Layer 6 of a small transformer language model trained on English Wikipedia (11 layers, counted from 0, width 64).
A neuron's activation on a vector x is GELU(gate . x) times (in . x), where the dot is the dot product.
The model reads these tokens: "0" "0" "," " the" " company" " decided" " to" " discontinu" "e" " the" " route" " due" " to" " financial" " difficult" "ies" " and" " on" " " "2" "9" " September" " transferred" " the" " fast" " " "fer" "ry"

The vector x that enters this layer's MLP at each token. A number n stands for (n - 500) times 0.0043.
0 "0": 615 513 552 551 351 581 545 734 397 554 558 455 549 554 448 523 485 406 476 481 509 385 692 671 699 439 487 384 406 448 487 560 705 605 370 384 438 526 233 806 658 466 359 693 670 328 254 321 532 663 780 636 618 249 352 492 284 325 278 546 404 572 517 571
1 "0": 615 513 552 551 351 581 545 734 397 554 558 455 549 554 448 523 485 406 476 481 509 385 692 671 699 439 487 384 406 448 487 560 705 605 370 384 438 526 233 806 658 466 359 693 670 328 254 321 532 663 780 636 618 249 352 492 284 325 278 546 404 572 517 571
2 ",": 595 454 467 582 364 751 572 759 283 650 491 409 482 331 622 439 537 381 398 439 473 404 883 477 584 390 605 328 365 480 441 693 647 557 380 440 566 624 626 600 567 537 433 510 571 289 331 526 497 624 822 614 661 161 490 625 377 475 224 593 292 533 607 483
3 " the": 572 554 638 511 367 609 521 838 446 537 475 463 415 511 649 378 525 399 501 383 538 692 692 441 655 240 517 421 519 456 492 538 661 546 310 464 594 571 560 664 480 494 457 497 499 196 373 391 743 695 971 513 406 386 397 551 338 544 289 546 476 512 583 598
4 " company": 528 623 669 602 344 365 459 650 409 568 443 484 391 650 464 464 658 692 475 253 507 512 580 665 732 375 431 374 355 355 562 286 679 579 396 632 712 508 443 793 479 601 434 801 469 453 399 596 278 591 847 522 552 454 446 454 302 392 263 488 549 700 538 562
5 " decided": 572 652 744 387 492 461 502 441 323 530 517 259 576 603 421 616 571 547 539 269 518 511 520 527 698 384 605 223 532 473 409 533 529 582 333 451 584 499 621 820 495 721 283 587 268 269 209 442 509 467 705 432 597 480 184 524 524 385 310 680 432 524 606 613
6 " to": 598 610 637 510 393 614 587 545 355 452 530 456 412 678 368 631 526 598 594 260 464 440 645 510 612 289 681 240 333 291 534 506 537 499 378 316 520 520 665 735 564 535 199 619 504 307 405 453 389 693 771 455 361 699 431 595 461 507 407 690 309 620 752 614
7 " discontinu": 590 661 645 562 501 652 514 542 447 476 441 364 546 680 383 643 375 555 472 439 312 581 485 293 675 454 511 435 543 491 445 334 515 452 364 377 424 526 338 836 578 677 129 696 270 412 326 338 410 534 719 484 285 443 388 745 568 342 342 527 479 628 707 697
8 "e": 553 605 733 427 523 513 612 658 446 386 601 452 638 687 184 678 460 530 667 477 407 488 731 341 620 339 538 408 588 477 621 352 483 684 373 274 494 455 483 763 586 633 395 613 422 455 345 392 257 834 552 557 463 491 480 856 613 447 433 530 440 557 688 555
9 " the": 579 641 693 507 402 518 505 841 482 566 542 470 525 565 650 482 496 368 618 342 441 699 614 404 631 238 487 398 517 344 537 565 611 533 392 400 645 487 500 634 542 532 311 640 483 260 406 274 608 812 924 590 374 469 532 570 473 494 377 504 562 480 666 632
10 " route": 587 794 608 482 334 487 267 612 407 518 447 501 527 616 530 451 526 612 435 341 549 573 420 750 593 259 445 369 420 285 476 190 496 719 415 587 621 487 556 922 539 418 406 586 413 525 407 579 268 601 799 558 563 592 418 499 391 341 257 440 691 591 565 603
11 " due": 540 836 588 466 446 418 445 559 315 618 492 328 681 690 423 648 558 710 634 419 491 575 567 519 582 415 751 311 593 528 293 279 501 563 437 485 511 437 701 689 437 659 480 706 382 289 238 388 306 424 712 558 364 542 184 437 599 493 383 393 295 424 680 675
12 " to": 702 384 789 501 425 651 552 850 374 438 489 319 597 515 478 568 489 812 644 334 514 517 595 497 534 163 643 328 434 405 424 392 513 448 376 258 436 503 590 668 446 544 323 584 436 338 369 418 271 636 588 446 271 597 484 711 511 503 527 556 320 394 612 523
13 " financial": 438 810 770 479 446 524 482 686 360 521 432 449 340 551 428 514 503 722 411 432 478 710 611 460 730 303 640 362 514 420 459 182 509 606 471 382 444 415 501 850 536 749 360 723 431 244 405 347 388 564 780 370 389 503 598 630 622 441 428 441 644 473 491 652
14 " difficult": 607 645 696 519 396 405 410 627 530 579 426 311 492 651 441 552 658 654 575 462 365 626 372 438 725 274 645 358 616 438 463 498 503 567 403 447 591 400 582 836 587 708 334 652 268 366 337 377 385 461 849 516 449 459 253 565 672 425 431 300 411 433 492 651
15 "ies": 596 758 960 550 371 407 541 671 554 492 448 439 539 629 302 613 754 623 557 335 504 286 624 584 427 311 648 243 443 286 579 303 485 553 484 476 461 521 452 835 595 605 427 632 454 389 497 361 255 627 574 670 659 595 431 621 491 340 600 495 438 382 539 524
16 " and": 534 542 598 488 401 610 471 828 283 636 556 431 419 503 530 444 522 662 505 339 518 541 669 410 678 345 553 380 353 348 505 571 576 525 279 281 550 647 519 803 561 593 270 549 469 199 315 448 321 674 774 456 502 483 475 545 527 488 308 701 364 441 589 654
17 " on": 613 433 526 499 479 651 497 660 340 539 411 463 490 467 512 455 493 605 672 306 414 683 520 448 729 253 481 449 510 437 352 460 697 662 360 619 492 633 634 864 488 660 252 511 467 365 401 427 199 704 772 483 353 568 494 665 496 495 284 528 351 474 636 446
18 " ": 761 440 645 485 433 843 481 467 697 363 448 499 576 612 516 450 457 709 390 426 541 779 562 381 671 197 524 367 446 477 609 414 514 542 475 689 484 509 367 710 463 678 395 579 488 392 488 526 317 817 698 448 584 649 510 442 626 455 415 346 470 445 654 322
19 "2": 806 391 632 440 611 586 508 605 832 547 626 526 550 518 471 514 633 905 379 471 521 647 552 412 597 207 553 226 492 345 438 449 597 555 599 521 348 606 290 631 560 496 375 610 426 428 619 587 399 815 616 466 589 593 511 388 477 519 422 349 584 558 785 474
20 "9": 823 316 704 389 653 489 379 676 748 499 670 521 563 454 491 469 658 722 482 539 502 777 370 450 667 219 379 349 350 482 355 450 518 571 646 438 344 659 413 641 596 653 433 520 514 567 501 456 372 676 655 538 564 489 468 519 465 325 409 408 651 548 888 424
21 " September": 866 626 513 574 700 541 439 603 706 607 688 461 511 521 440 475 695 512 511 349 366 765 510 510 601 369 378 451 220 500 443 336 463 586 521 452 467 624 515 921 644 688 499 521 404 429 303 573 352 625 651 587 506 595 384 740 566 293 544 467 640 477 703 499
22 " transferred": 834 790 645 475 603 411 455 607 441 582 551 400 605 540 340 585 584 510 579 400 508 527 562 411 573 346 621 269 525 476 476 300 419 555 383 604 565 481 775 859 370 561 504 526 340 345 205 459 362 610 780 586 537 579 294 618 580 347 327 488 568 492 596 734
23 " the": 701 759 710 559 352 482 514 774 394 496 499 431 450 671 582 490 633 531 634 299 570 655 652 412 557 202 379 342 590 412 439 580 576 557 361 509 561 473 654 535 440 498 462 591 463 214 326 414 715 712 849 576 459 534 389 511 511 490 432 425 548 458 615 747
24 " fast": 516 841 700 544 446 485 406 533 421 570 289 422 529 497 511 385 591 731 415 539 408 728 408 455 709 280 465 333 683 312 389 461 383 713 242 442 635 513 506 949 555 518 422 625 557 306 495 633 476 529 748 467 490 584 178 525 548 605 416 369 558 513 589 501
25 " ": 715 472 748 573 305 795 530 525 580 582 316 378 592 608 513 527 560 727 461 481 579 723 484 506 629 393 437 401 717 315 559 506 377 484 460 605 481 434 431 832 580 539 345 572 545 298 577 675 370 803 660 685 644 487 457 376 578 469 434 309 534 468 560 380
26 "fer": 610 594 806 485 387 413 555 634 737 567 756 378 589 563 316 467 613 819 424 615 619 612 446 519 515 265 473 252 585 551 475 278 350 532 558 561 322 512 744 666 577 472 271 497 601 455 543 660 203 503 632 732 472 544 473 437 260 443 338 348 412 627 581 562
27 "ry": 663 829 773 550 413 484 400 915 579 480 799 372 435 422 419 528 760 713 593 318 535 588 558 578 500 427 612 486 606 309 442 239 386 375 358 407 391 572 668 552 470 572 550 715 495 316 416 440 381 424 350 671 620 720 497 629 541 508 508 399 363 397 684 437

Each question shows the input weights of one neuron of the MLP. A number n stands for (n - 500) times 0.0011.

n105 gate: 459 448 480 450 602 542 551 553 329 525 496 532 521 593 616 427 560 389 454 416 237 374 599 380 491 474 592 446 323 449 530 447 760 592 650 458 646 532 588 383 486 503 433 436 376 489 444 563 488 539 644 428 553 523 533 599 438 584 473 593 363 544 382 502
n105 in: 516 491 509 470 407 596 581 409 487 541 500 632 496 413 426 657 457 483 384 295 658 515 438 335 731 471 612 527 344 630 541 546 501 476 352 473 515 696 407 675 513 419 488 442 328 442 559 315 434 763 499 408 401 492 552 484 517 589 557 657 599 717 641 502
Its two highest activations, in order, are on tokens 6 " to", 16 " and"

n138 gate: 611 666 406 570 592 429 546 491 363 582 448 361 499 526 551 647 608 427 361 493 523 640 420 365 546 380 447 527 492 565 436 479 449 358 440 459 501 448 535 553 667 465 450 496 481 430 441 546 611 511 604 577 715 504 514 616 368 588 624 260 502 376 580 684
n138 in: 448 499 422 522 585 616 324 571 299 454 494 620 454 659 301 683 514 706 634 490 346 472 453 522 551 362 471 424 366 668 578 501 379 463 551 549 361 560 430 512 527 379 522 522 748 451 605 715 379 495 618 667 542 463 628 542 427 306 515 338 515 504 567 421
On which token does it fire most, and how strongly? 21 " September", at about 0.57

n116 gate: 553 616 593 450 584 506 576 637 436 430 398 545 362 404 496 557 638 481 455 432 436 564 570 482 472 387 574 528 582 397 598 610 429 375 485 395 360 400 389 559 681 540 486 436 487 417 515 501 520 482 407 466 516 582 464 607 588 565 485 669 504 433 472 518
n116 in: 615 531 561 590 374 578 368 414 513 365 547 308 506 453 531 433 716 579 584 440 630 452 542 484 222 460 533 485 450 632 365 527 684 361 527 505 443 602 516 495 599 382 446 583 394 746 550 458 364 360 439 640 520 410 623 492 535 338 379 439 429 571 457 342
Its two highest activations, in order, are on tokens 27 "ry", 15 "ies"

n144 gate: 401 384 540 496 391 501 484 488 474 386 490 742 368 504 474 501 496 558 476 547 648 640 536 465 497 667 434 569 743 527 458 514 431 427 343 439 488 617 502 613 419 437 605 534 656 614 515 314 427 423 533 394 565 456 501 427 462 493 553 393 452 560 383 471
n144 in: 513 398 439 577 509 441 395 481 422 340 430 437 292 406 351 340 373 518 515 565 559 342 329 383 187 574 540 554 432 379 518 548 465 680 454 714 489 566 491 433 485 562 420 533 556 384 457 474 641 690 430 458 411 505 631 430 499 454 547 510 468 533 467 476
On which token does it fire most, and how strongly? 11 " due", at about 0.18

n114 gate: 583 637 388 466 363 607 501 595 413 570 378 416 603 464 466 535 277 538 433 333 452 563 418 337 495 574 597 538 606 515 545 483 475 454 589 517 511 356 476 515 338 558 381 519 488 396 472 545 503 475 528 667 437 474 471 504 459 440 409 478 461 593 453 430
n114 in: 332 478 495 605 571 408 568 564 318 420 563 605 595 430 578 409 372 522 462 438 614 487 382 512 434 759 342 570 624 402 437 352 819 477 488 642 506 735 376 552 617 420 295 675 357 598 713 355 599 460 583 661 577 556 596 708 490 638 273 536 454 432 405 679
Its two highest activations, in order, are on tokens 7 " discontinu", 17 " on"

n121 gate: 488 488 514 521 500 539 548 565 411 588 476 547 543 465 574 328 559 431 547 431 367 682 500 604 648 402 688 422 454 583 425 473 535 333 531 636 435 525 594 669 528 534 479 470 488 447 614 529 372 359 695 743 327 532 548 388 375 481 501 435 533 375 338 520
n121 in: 501 555 420 316 565 432 564 455 593 676 375 508 387 467 440 512 675 658 376 536 454 480 235 640 574 539 427 575 348 327 364 468 334 413 564 489 500 624 388 330 574 597 341 329 444 502 615 474 462 393 571 674 575 535 474 342 233 478 373 576 585 507 368 305
On which token does it fire most, and how strongly? 26 "fer", at about 0.68

n39 gate: 485 576 454 585 340 664 406 357 387 509 260 416 662 573 472 607 615 491 484 478 449 504 539 350 445 544 427 691 398 586 662 516 465 481 416 516 447 560 512 641 539 465 579 474 533 501 541 500 693 390 491 629 591 601 466 519 543 587 484 617 664 453 398 481
n39 in: 594 372 543 482 376 543 464 395 661 448 443 650 624 409 507 521 470 420 431 554 325 565 628 592 407 258 463 714 529 586 583 494 455 761 387 414 318 376 318 637 524 375 491 424 317 711 818 615 473 547 454 553 490 489 498 509 664 571 537 645 621 365 529 481
On which token does it fire most, and how strongly? 11 " due", at about 0.19

n106 gate: 568 246 590 822 489 666 400 334 396 431 446 443 455 338 587 495 680 601 517 456 384 378 653 455 474 670 639 568 559 520 601 648 490 720 576 207 494 388 270 321 380 424 335 290 560 463 405 472 434 505 645 525 629 592 520 495 740 345 475 561 606 519 654 643
n106 in: 620 569 445 398 524 381 649 357 365 540 561 377 564 693 567 454 602 423 605 593 547 558 384 430 576 380 328 433 321 436 666 460 295 167 416 387 351 744 314 383 577 652 515 397 533 330 488 601 342 586 573 565 520 407 474 503 489 215 503 483 266 577 556 378
On which three tokens does it fire most, strongest first? 16 " and", 2 ",", 6 " to"

n50 gate: 365 501 481 678 294 441 628 474 514 491 545 650 549 413 589 596 369 556 467 376 562 652 678 447 375 395 510 402 515 550 518 452 549 599 464 562 563 557 576 543 504 366 526 417 555 531 589 655 661 433 422 463 552 432 472 414 569 487 769 426 491 383 492 654
n50 in: 779 643 562 249 673 625 555 573 450 316 475 525 555 464 559 392 403 469 674 393 579 361 301 438 714 642 376 497 515 531 325 617 382 689 498 492 588 337 509 555 436 755 581 487 291 377 570 391 458 501 530 191 492 415 394 387 442 551 469 467 546 514 315 345
Which token does this neuron like most? 23 " the"

n186 gate: 622 442 494 477 785 366 340 525 509 238 341 399 691 338 480 329 557 483 401 278 418 528 568 692 591 534 582 620 679 507 569 677 578 380 560 365 522 608 437 552 515 464 530 577 623 391 402 631 520 617 324 366 314 487 563 494 393 649 646 462 495 584 539 449
n186 in: 495 506 434 707 447 354 409 513 413 721 488 544 500 390 473 515 573 603 513 559 378 258 500 422 355 360 309 420 476 412 502 399 416 657 387 488 490 681 407 468 527 581 468 552 683 275 609 636 507 637 351 475 427 529 448 352 640 632 377 485 602 734 494 520
Which token does this neuron like most? 19 "2"

n30 gate: 405 462 549 540 589 435 578 572 454 487 565 485 384 559 303 494 461 607 425 572 608 595 299 466 608 424 486 392 437 666 622 551 360 359 548 399 530 342 259 420 374 455 326 486 616 562 651 411 670 406 601 532 467 591 349 466 453 424 520 552 455 402 565 395
n30 in: 387 522 518 364 396 613 409 569 291 533 387 449 555 599 646 413 575 335 582 398 491 441 429 529 485 378 647 606 433 463 275 490 501 585 701 412 338 666 498 504 588 448 520 359 669 493 459 516 428 477 600 552 485 389 710 394 358 568 601 395 586 515 389 519
Which token does this neuron like most? 22 " transferred"

n27 gate: 484 477 493 489 518 448 429 718 317 234 461 392 372 552 505 547 404 449 447 647 684 650 448 330 357 407 391 601 440 609 506 488 572 213 552 383 698 613 432 676 296 409 575 421 314 471 535 511 173 506 350 383 498 562 476 482 194 358 475 700 462 422 471 701
n27 in: 490 436 443 549 674 395 534 447 422 461 517 328 325 594 581 350 312 530 703 604 557 476 582 553 432 423 450 623 458 406 702 696 461 680 511 311 433 474 517 612 556 298 544 431 403 460 378 545 336 228 524 480 467 603 462 550 497 694 450 638 489 399 557 594
On which token does it fire most, and how strongly? 16 " and", at about 0.43

n130 gate: 537 580 589 590 488 529 324 643 499 409 496 425 331 494 501 394 404 437 619 432 582 585 532 541 545 611 476 397 459 588 332 507 510 537 523 451 461 494 520 513 465 394 477 384 574 440 591 619 647 471 440 400 558 572 611 395 451 588 462 489 636 509 512 448
n130 in: 529 478 525 503 351 589 458 544 627 400 398 355 627 513 426 553 332 588 455 461 383 557 684 418 380 549 564 474 607 467 382 426 313 393 497 363 581 494 501 526 454 601 411 435 350 454 401 500 641 442 373 436 351 399 571 621 516 417 405 431 330 648 515 481
Which token does this neuron like most? 27 "ry"

n140 gate: 423 500 422 591 377 339 484 474 359 544 329 500 612 357 559 650 462 482 267 518 376 451 462 420 424 562 549 416 308 425 451 601 412 562 608 420 450 587 497 458 451 404 505 468 410 284 389 485 497 549 454 379 387 408 593 551 642 548 383 532 550 362 448 563
n140 in: 380 631 653 795 539 499 457 602 639 632 580 396 597 370 575 263 731 541 403 657 458 472 646 405 511 471 611 791 253 519 517 492 579 757 723 435 607 677 645 630 623 483 459 426 679 232 369 578 512 454 648 464 468 402 349 452 779 475 344 466 507 483 696 378
On which three tokens does it fire most, strongest first? 2 ",", 16 " and", 13 " financial"

n183 gate: 615 479 781 621 553 652 529 574 666 483 474 512 465 591 589 463 421 430 459 516 494 381 568 715 558 492 538 591 386 494 463 512 509 512 543 430 665 569 490 613 503 454 526 532 516 674 447 457 518 602 485 433 328 548 456 423 519 380 455 696 523 499 404 553
n183 in: 516 400 577 433 378 524 524 597 624 464 539 549 783 371 597 553 485 474 666 627 660 620 548 533 450 557 699 496 358 326 333 644 408 723 683 472 573 410 502 501 454 844 496 466 425 381 440 372 396 234 476 369 467 534 488 378 493 508 412 571 619 489 474 443
Which token does this neuron like most? 12 " to"

n134 gate: 478 444 523 525 437 521 486 486 463 574 396 356 226 362 595 543 478 503 503 426 530 390 620 501 476 563 734 525 422 580 411 517 533 364 503 647 472 435 560 601 414 439 367 540 475 450 614 561 519 548 562 467 517 291 425 512 534 711 340 597 303 440 362 402
n134 in: 403 461 644 488 411 620 620 581 324 694 582 456 647 568 568 352 619 495 514 567 508 452 596 504 639 379 506 449 319 509 387 723 412 401 323 339 459 485 482 428 789 597 487 414 336 448 407 314 596 621 598 519 489 714 612 465 419 571 316 585 487 639 573 600
On which three tokens does it fire most, strongest first? 2 ",", 16 " and", 3 " the"

n46 gate: 514 408 475 511 532 508 465 470 396 469 605 342 318 325 325 618 594 402 610 470 692 421 603 488 595 335 253 619 330 704 559 659 483 442 491 307 546 562 546 586 661 491 460 335 589 427 522 512 512 610 311 495 580 568 383 697 383 479 698 572 563 546 705 489
n46 in: 366 570 520 705 591 732 475 561 493 447 456 508 518 537 543 254 621 457 322 527 435 473 537 421 587 432 656 368 482 372 485 623 283 551 512 625 411 532 436 366 216 372 599 388 508 576 182 304 530 621 561 554 605 508 581 460 369 556 566 519 454 478 329 679
Which token does this neuron like most? 2 ","

n124 gate: 552 446 334 576 477 503 332 432 473 419 479 488 542 494 387 575 433 594 298 372 417 550 534 467 534 541 492 443 345 571 513 550 547 426 564 359 402 497 340 608 543 521 711 607 648 504 509 550 510 564 553 597 644 188 578 562 521 440 627 509 499 392 401 495
n124 in: 367 513 664 335 491 456 483 536 262 402 712 571 701 552 518 659 468 610 671 614 478 495 440 488 510 297 477 563 372 727 571 453 384 446 528 672 502 460 472 408 617 387 560 369 444 300 495 598 326 472 589 588 469 693 411 477 432 471 486 378 464 424 644 617
Which token does this neuron like most? 20 "9"

n152 gate: 558 588 494 478 573 448 442 507 628 478 370 453 459 441 481 424 659 308 599 391 473 479 639 385 469 647 485 438 454 510 628 409 590 465 514 511 612 547 614 503 604 569 464 515 400 572 479 479 493 641 614 586 448 556 578 306 534 544 417 631 617 577 479 363
n152 in: 560 426 420 584 390 319 673 510 350 503 549 275 494 657 523 476 389 523 407 554 451 512 461 590 506 488 299 594 358 689 419 376 476 685 561 501 512 344 504 490 446 353 382 735 572 500 580 625 563 458 605 327 414 558 493 585 532 551 610 613 483 406 440 595
Which token does this neuron like most? 4 " company"

n98 gate: 613 369 446 501 539 612 425 514 366 483 489 495 340 556 585 535 406 526 567 687 592 523 788 398 515 672 355 653 459 463 353 569 479 637 320 456 745 332 587 660 560 292 481 355 447 430 314 420 299 683 212 613 409 451 673 443 342 594 574 509 421 486 591 481
n98 in: 598 515 464 781 476 830 551 514 394 467 512 381 303 523 263 319 420 472 389 625 605 386 395 376 597 521 445 474 410 485 403 477 539 676 499 463 578 582 507 593 481 536 477 419 636 771 698 578 260 479 412 543 436 594 438 691 669 414 466 473 416 551 532 448
Which token does this neuron like most? 17 " on"

n128 gate: 739 560 451 407 486 600 526 421 627 376 594 581 525 548 516 572 526 448 416 392 482 502 505 607 582 587 594 474 565 447 421 404 331 504 317 478 523 344 554 618 586 582 474 490 338 445 588 639 409 415 347 373 395 489 551 364 575 434 324 524 446 490 564 772
n128 in: 365 327 481 536 660 506 391 484 495 591 397 525 648 625 614 518 556 407 373 560 529 554 395 578 480 655 548 327 310 492 600 542 505 398 461 513 449 354 619 762 616 567 450 428 678 478 420 516 404 323 495 531 483 607 558 662 239 373 527 498 659 502 454 644
Which token does this neuron like most? 10 " route"

n155 gate: 416 327 584 559 358 380 704 422 351 456 435 625 623 314 471 522 516 491 465 731 574 366 364 315 594 434 642 574 303 314 716 501 525 565 544 431 493 657 392 511 553 651 573 656 262 539 534 654 392 811 394 404 319 622 512 526 494 630 559 663 329 580 512 512
n155 in: 362 484 581 391 551 358 348 277 441 505 661 574 594 697 464 542 438 510 309 478 378 414 513 442 453 328 479 365 504 395 466 392 406 455 456 332 460 355 525 615 633 313 293 586 621 575 491 562 719 762 501 522 587 450 443 490 625 459 498 301 578 476 510 634
On which three tokens does it fire most, strongest first? 8 "e", 6 " to", 19 "2"

n88 gate: 507 439 488 566 252 472 564 416 463 479 443 381 487 375 561 421 314 406 377 600 455 781 422 834 278 412 629 836 615 446 474 409 687 568 520 646 409 613 575 504 523 558 424 441 376 438 739 298 581 721 573 370 449 446 669 508 439 595 530 680 496 425 546 437
n88 in: 647 605 533 384 395 487 589 588 679 524 584 509 492 606 393 614 484 613 560 388 488 391 584 371 590 497 479 600 460 647 621 525 367 378 419 473 593 432 435 454 547 320 498 469 312 449 430 567 210 325 318 499 626 441 696 550 448 474 324 398 397 395 383 556
On which token does it fire most, and how strongly? 24 " fast", at about 0.11

n21 gate: 177 227 503 447 304 570 747 528 634 476 454 341 589 492 378 390 445 591 494 522 736 360 569 601 369 614 613 526 444 505 436 338 449 478 497 418 634 587 418 423 286 557 572 443 426 463 564 292 426 577 733 616 334 589 563 537 574 610 587 515 365 596 648 655
n21 in: 479 438 494 566 667 462 639 574 377 290 467 492 522 539 297 527 428 498 678 469 429 549 494 542 558 460 398 297 389 594 452 606 475 365 714 609 369 428 628 462 642 453 335 477 583 340 559 514 581 468 590 633 452 402 300 495 644 351 572 344 553 551 534 461
Which token does this neuron like most? 12 " to"

n44 gate: 648 417 337 632 527 462 617 493 443 384 430 578 568 568 518 492 544 382 461 699 490 544 386 465 580 501 472 620 381 405 342 502 573 505 374 493 494 504 575 475 290 395 650 375 461 444 501 477 538 504 507 394 538 430 682 651 507 375 415 595 630 369 563 476
n44 in: 429 651 440 509 577 354 419 639 596 464 525 436 680 604 436 498 695 508 663 549 443 596 520 526 480 408 479 516 281 526 519 464 598 646 474 574 387 595 404 421 559 587 368 492 358 459 241 483 457 496 509 605 463 572 536 620 711 598 451 490 443 388 557 547
Which token does this neuron like most? 21 " September"

n191 gate: 401 424 590 483 725 438 548 425 662 486 445 378 592 627 583 361 482 387 192 626 744 311 488 453 535 543 478 269 768 596 448 387 436 435 484 266 548 293 393 236 560 670 391 614 740 392 555 624 435 438 473 483 431 492 533 549 276 522 556 530 406 536 543 433
n191 in: 438 580 508 500 342 548 449 303 459 375 437 567 568 542 492 676 487 457 558 247 496 492 544 606 553 616 309 364 460 554 366 591 350 441 604 511 415 509 366 571 388 617 489 563 521 684 582 457 273 802 682 540 293 630 569 634 677 453 719 527 392 478 512 455
Which token does this neuron like most? 3 " the"

n17 gate: 363 529 378 641 519 544 571 529 402 413 352 719 522 506 295 406 826 448 442 574 530 448 561 329 550 519 662 502 553 466 379 538 670 600 537 471 558 529 456 576 529 562 427 555 410 502 417 629 590 462 496 559 540 632 567 536 359 538 392 444 520 642 501 487
n17 in: 440 692 474 506 681 679 333 478 494 445 509 479 513 600 497 522 557 623 394 414 458 540 596 507 449 552 411 592 562 585 667 519 399 507 585 664 612 735 645 589 669 458 437 453 529 417 553 456 643 390 492 294 500 431 434 366 421 542 475 253 498 572 479 549
Which token does this neuron like most? 24 " fast"

n143 gate: 520 383 609 442 545 165 580 484 587 429 511 450 327 365 281 379 384 708 532 392 482 640 537 563 664 436 749 550 467 634 782 686 493 521 565 592 440 528 767 345 401 435 592 390 639 622 821 721 582 741 379 509 231 456 523 446 442 631 497 611 358 492 408 705
n143 in: 425 361 232 661 445 471 473 663 472 500 699 719 467 404 632 423 687 469 509 555 339 413 388 384 668 638 453 427 662 708 520 401 537 634 410 471 686 606 708 620 641 542 349 702 598 488 511 294 570 668 538 698 423 583 343 574 227 559 636 448 360 424 506 453
Which token does this neuron like most? 26 "fer"

n47 gate: 687 371 450 518 572 566 611 505 313 478 477 622 557 563 414 449 352 511 690 451 480 486 428 678 602 356 491 533 331 486 506 579 354 595 402 396 555 445 443 497 466 559 375 557 424 603 467 479 461 357 586 546 479 477 407 584 487 455 468 455 479 535 368 565
n47 in: 662 388 499 521 608 441 333 489 434 423 462 527 484 519 347 422 729 427 727 528 473 454 419 580 532 423 422 284 689 473 718 665 322 309 447 365 400 484 580 497 618 605 334 519 282 734 520 571 465 484 514 577 537 449 614 519 441 527 434 553 439 595 652 434
On which token does it fire most, and how strongly? 6 " to", at about 0.39

n122 gate: 578 703 564 504 511 552 440 552 464 538 416 378 451 327 630 624 514 649 472 544 576 612 537 506 497 525 584 427 374 716 600 591 392 309 438 397 519 638 471 571 516 601 470 414 473 496 695 432 471 435 445 466 581 403 745 414 441 537 446 454 379 565 617 675
n122 in: 563 512 564 536 327 541 439 584 456 383 447 408 452 453 587 673 493 310 324 441 442 331 589 454 587 307 362 430 685 361 320 455 561 460 645 492 335 422 504 307 693 696 385 408 521 564 496 672 469 437 506 597 497 530 476 696 382 424 642 515 439 520 599 307
Which token does this neuron like most? 2 ","

n137 gate: 507 523 512 505 398 546 357 542 528 568 523 432 407 468 673 553 731 472 544 477 403 441 678 447 466 400 579 427 331 399 376 486 267 686 337 453 446 347 642 526 551 533 611 396 511 473 500 546 535 497 449 451 522 314 611 402 522 517 554 395 514 562 386 432
n137 in: 589 524 394 257 554 580 493 456 389 419 322 580 546 575 466 329 192 442 268 392 466 475 331 515 298 640 623 488 631 603 427 514 596 629 499 408 553 546 591 439 403 581 643 423 584 500 457 541 594 621 503 593 488 465 566 543 416 511 396 632 470 304 432 504
On which token does it fire most, and how strongly? 2 ",", at about 0.19

n165 gate: 477 401 543 483 349 570 464 311 535 260 643 374 547 399 375 462 640 545 538 592 695 612 241 503 482 490 613 680 562 530 673 677 498 320 262 321 459 331 534 496 419 472 510 469 535 585 684 569 509 447 695 484 362 545 486 661 506 796 551 593 525 632 635 765
n165 in: 656 429 539 392 490 699 766 375 554 559 420 538 615 285 661 505 483 434 580 314 370 582 291 406 357 484 338 541 451 553 445 545 549 534 569 579 472 656 561 454 455 295 525 617 585 392 303 401 594 558 588 561 542 606 694 488 523 504 417 540 557 522 506 546
Which token does this neuron like most? 15 "ies"

n102 gate: 674 467 437 552 597 625 497 477 502 549 573 538 426 414 589 548 537 394 436 260 430 449 659 354 584 634 686 462 410 492 427 459 433 445 440 537 583 766 502 400 534 529 491 376 477 266 384 479 524 435 662 584 445 406 556 494 472 622 426 458 397 573 354 510
n102 in: 399 276 586 509 310 406 431 530 451 475 569 405 511 614 615 495 530 440 260 533 428 419 469 535 408 577 597 222 462 648 352 708 739 559 484 427 524 571 520 471 577 598 333 325 495 297 347 461 525 484 539 465 463 173 383 512 393 607 583 825 415 410 609 420
On which token does it fire most, and how strongly? 2 ",", at about 3.6

n76 gate: 622 381 455 555 657 293 717 265 235 364 480 153 487 798 357 518 421 371 507 532 374 285 411 560 536 446 658 397 621 582 601 362 452 592 623 526 693 462 615 482 458 703 567 550 449 544 619 282 332 599 404 610 363 637 484 765 449 452 399 549 438 636 517 507
n76 in: 404 437 507 624 433 481 533 668 226 238 560 475 708 472 507 380 538 694 460 681 275 535 669 505 408 376 562 586 550 549 670 308 305 479 522 567 499 518 443 500 494 567 362 655 370 408 303 367 529 504 208 547 373 554 527 525 481 344 624 596 330 579 574 333
Which token does this neuron like most? 8 "e"

n100 gate: 476 537 442 388 458 679 761 368 436 384 525 403 655 566 515 593 499 546 440 427 455 664 614 401 393 546 414 604 557 526 512 444 465 485 589 560 420 585 523 582 620 319 594 465 612 590 469 571 506 556 494 514 478 578 566 357 332 635 479 475 422 544 456 469
n100 in: 478 425 472 353 441 749 482 282 459 559 473 527 498 482 626 360 724 448 384 598 324 567 664 529 500 510 454 549 361 424 483 469 569 512 573 576 451 433 369 575 404 422 456 520 776 674 423 525 352 378 482 387 425 681 497 328 677 635 513 577 500 399 653 429
Which token does this neuron like most? 18 " "

n113 gate: 375 479 693 568 627 401 379 605 466 393 445 411 628 527 387 504 357 469 499 476 221 514 578 520 109 405 408 561 455 406 464 549 675 495 686 321 666 710 636 384 471 300 556 401 412 452 612 326 536 524 480 527 356 684 440 575 660 524 685 671 468 342 666 561
n113 in: 405 528 559 602 561 386 475 656 261 637 660 551 607 476 457 520 576 386 704 646 239 557 350 330 331 284 606 463 543 471 575 351 478 675 410 584 512 677 525 366 272 451 540 762 535 629 587 476 611 582 592 543 546 593 437 429 552 549 891 481 495 566 384 544
Which token does this neuron like most? 9 " the"

n182 gate: 468 442 559 476 403 419 579 411 537 284 617 398 331 429 424 520 433 345 433 566 547 401 516 538 305 438 355 562 519 584 367 549 473 249 632 385 566 588 351 599 440 378 431 604 577 463 619 341 451 392 485 620 309 558 406 728 532 424 351 591 625 346 532 535
n182 in: 349 492 565 627 421 322 441 586 709 511 460 575 384 387 561 614 624 540 336 456 482 379 498 533 454 425 623 671 174 543 562 516 335 511 406 625 485 522 545 616 492 658 379 578 303 420 557 466 535 582 476 509 607 475 527 456 638 278 368 395 580 551 361 618
On which token does it fire most, and how strongly? 7 " discontinu", at about 0.14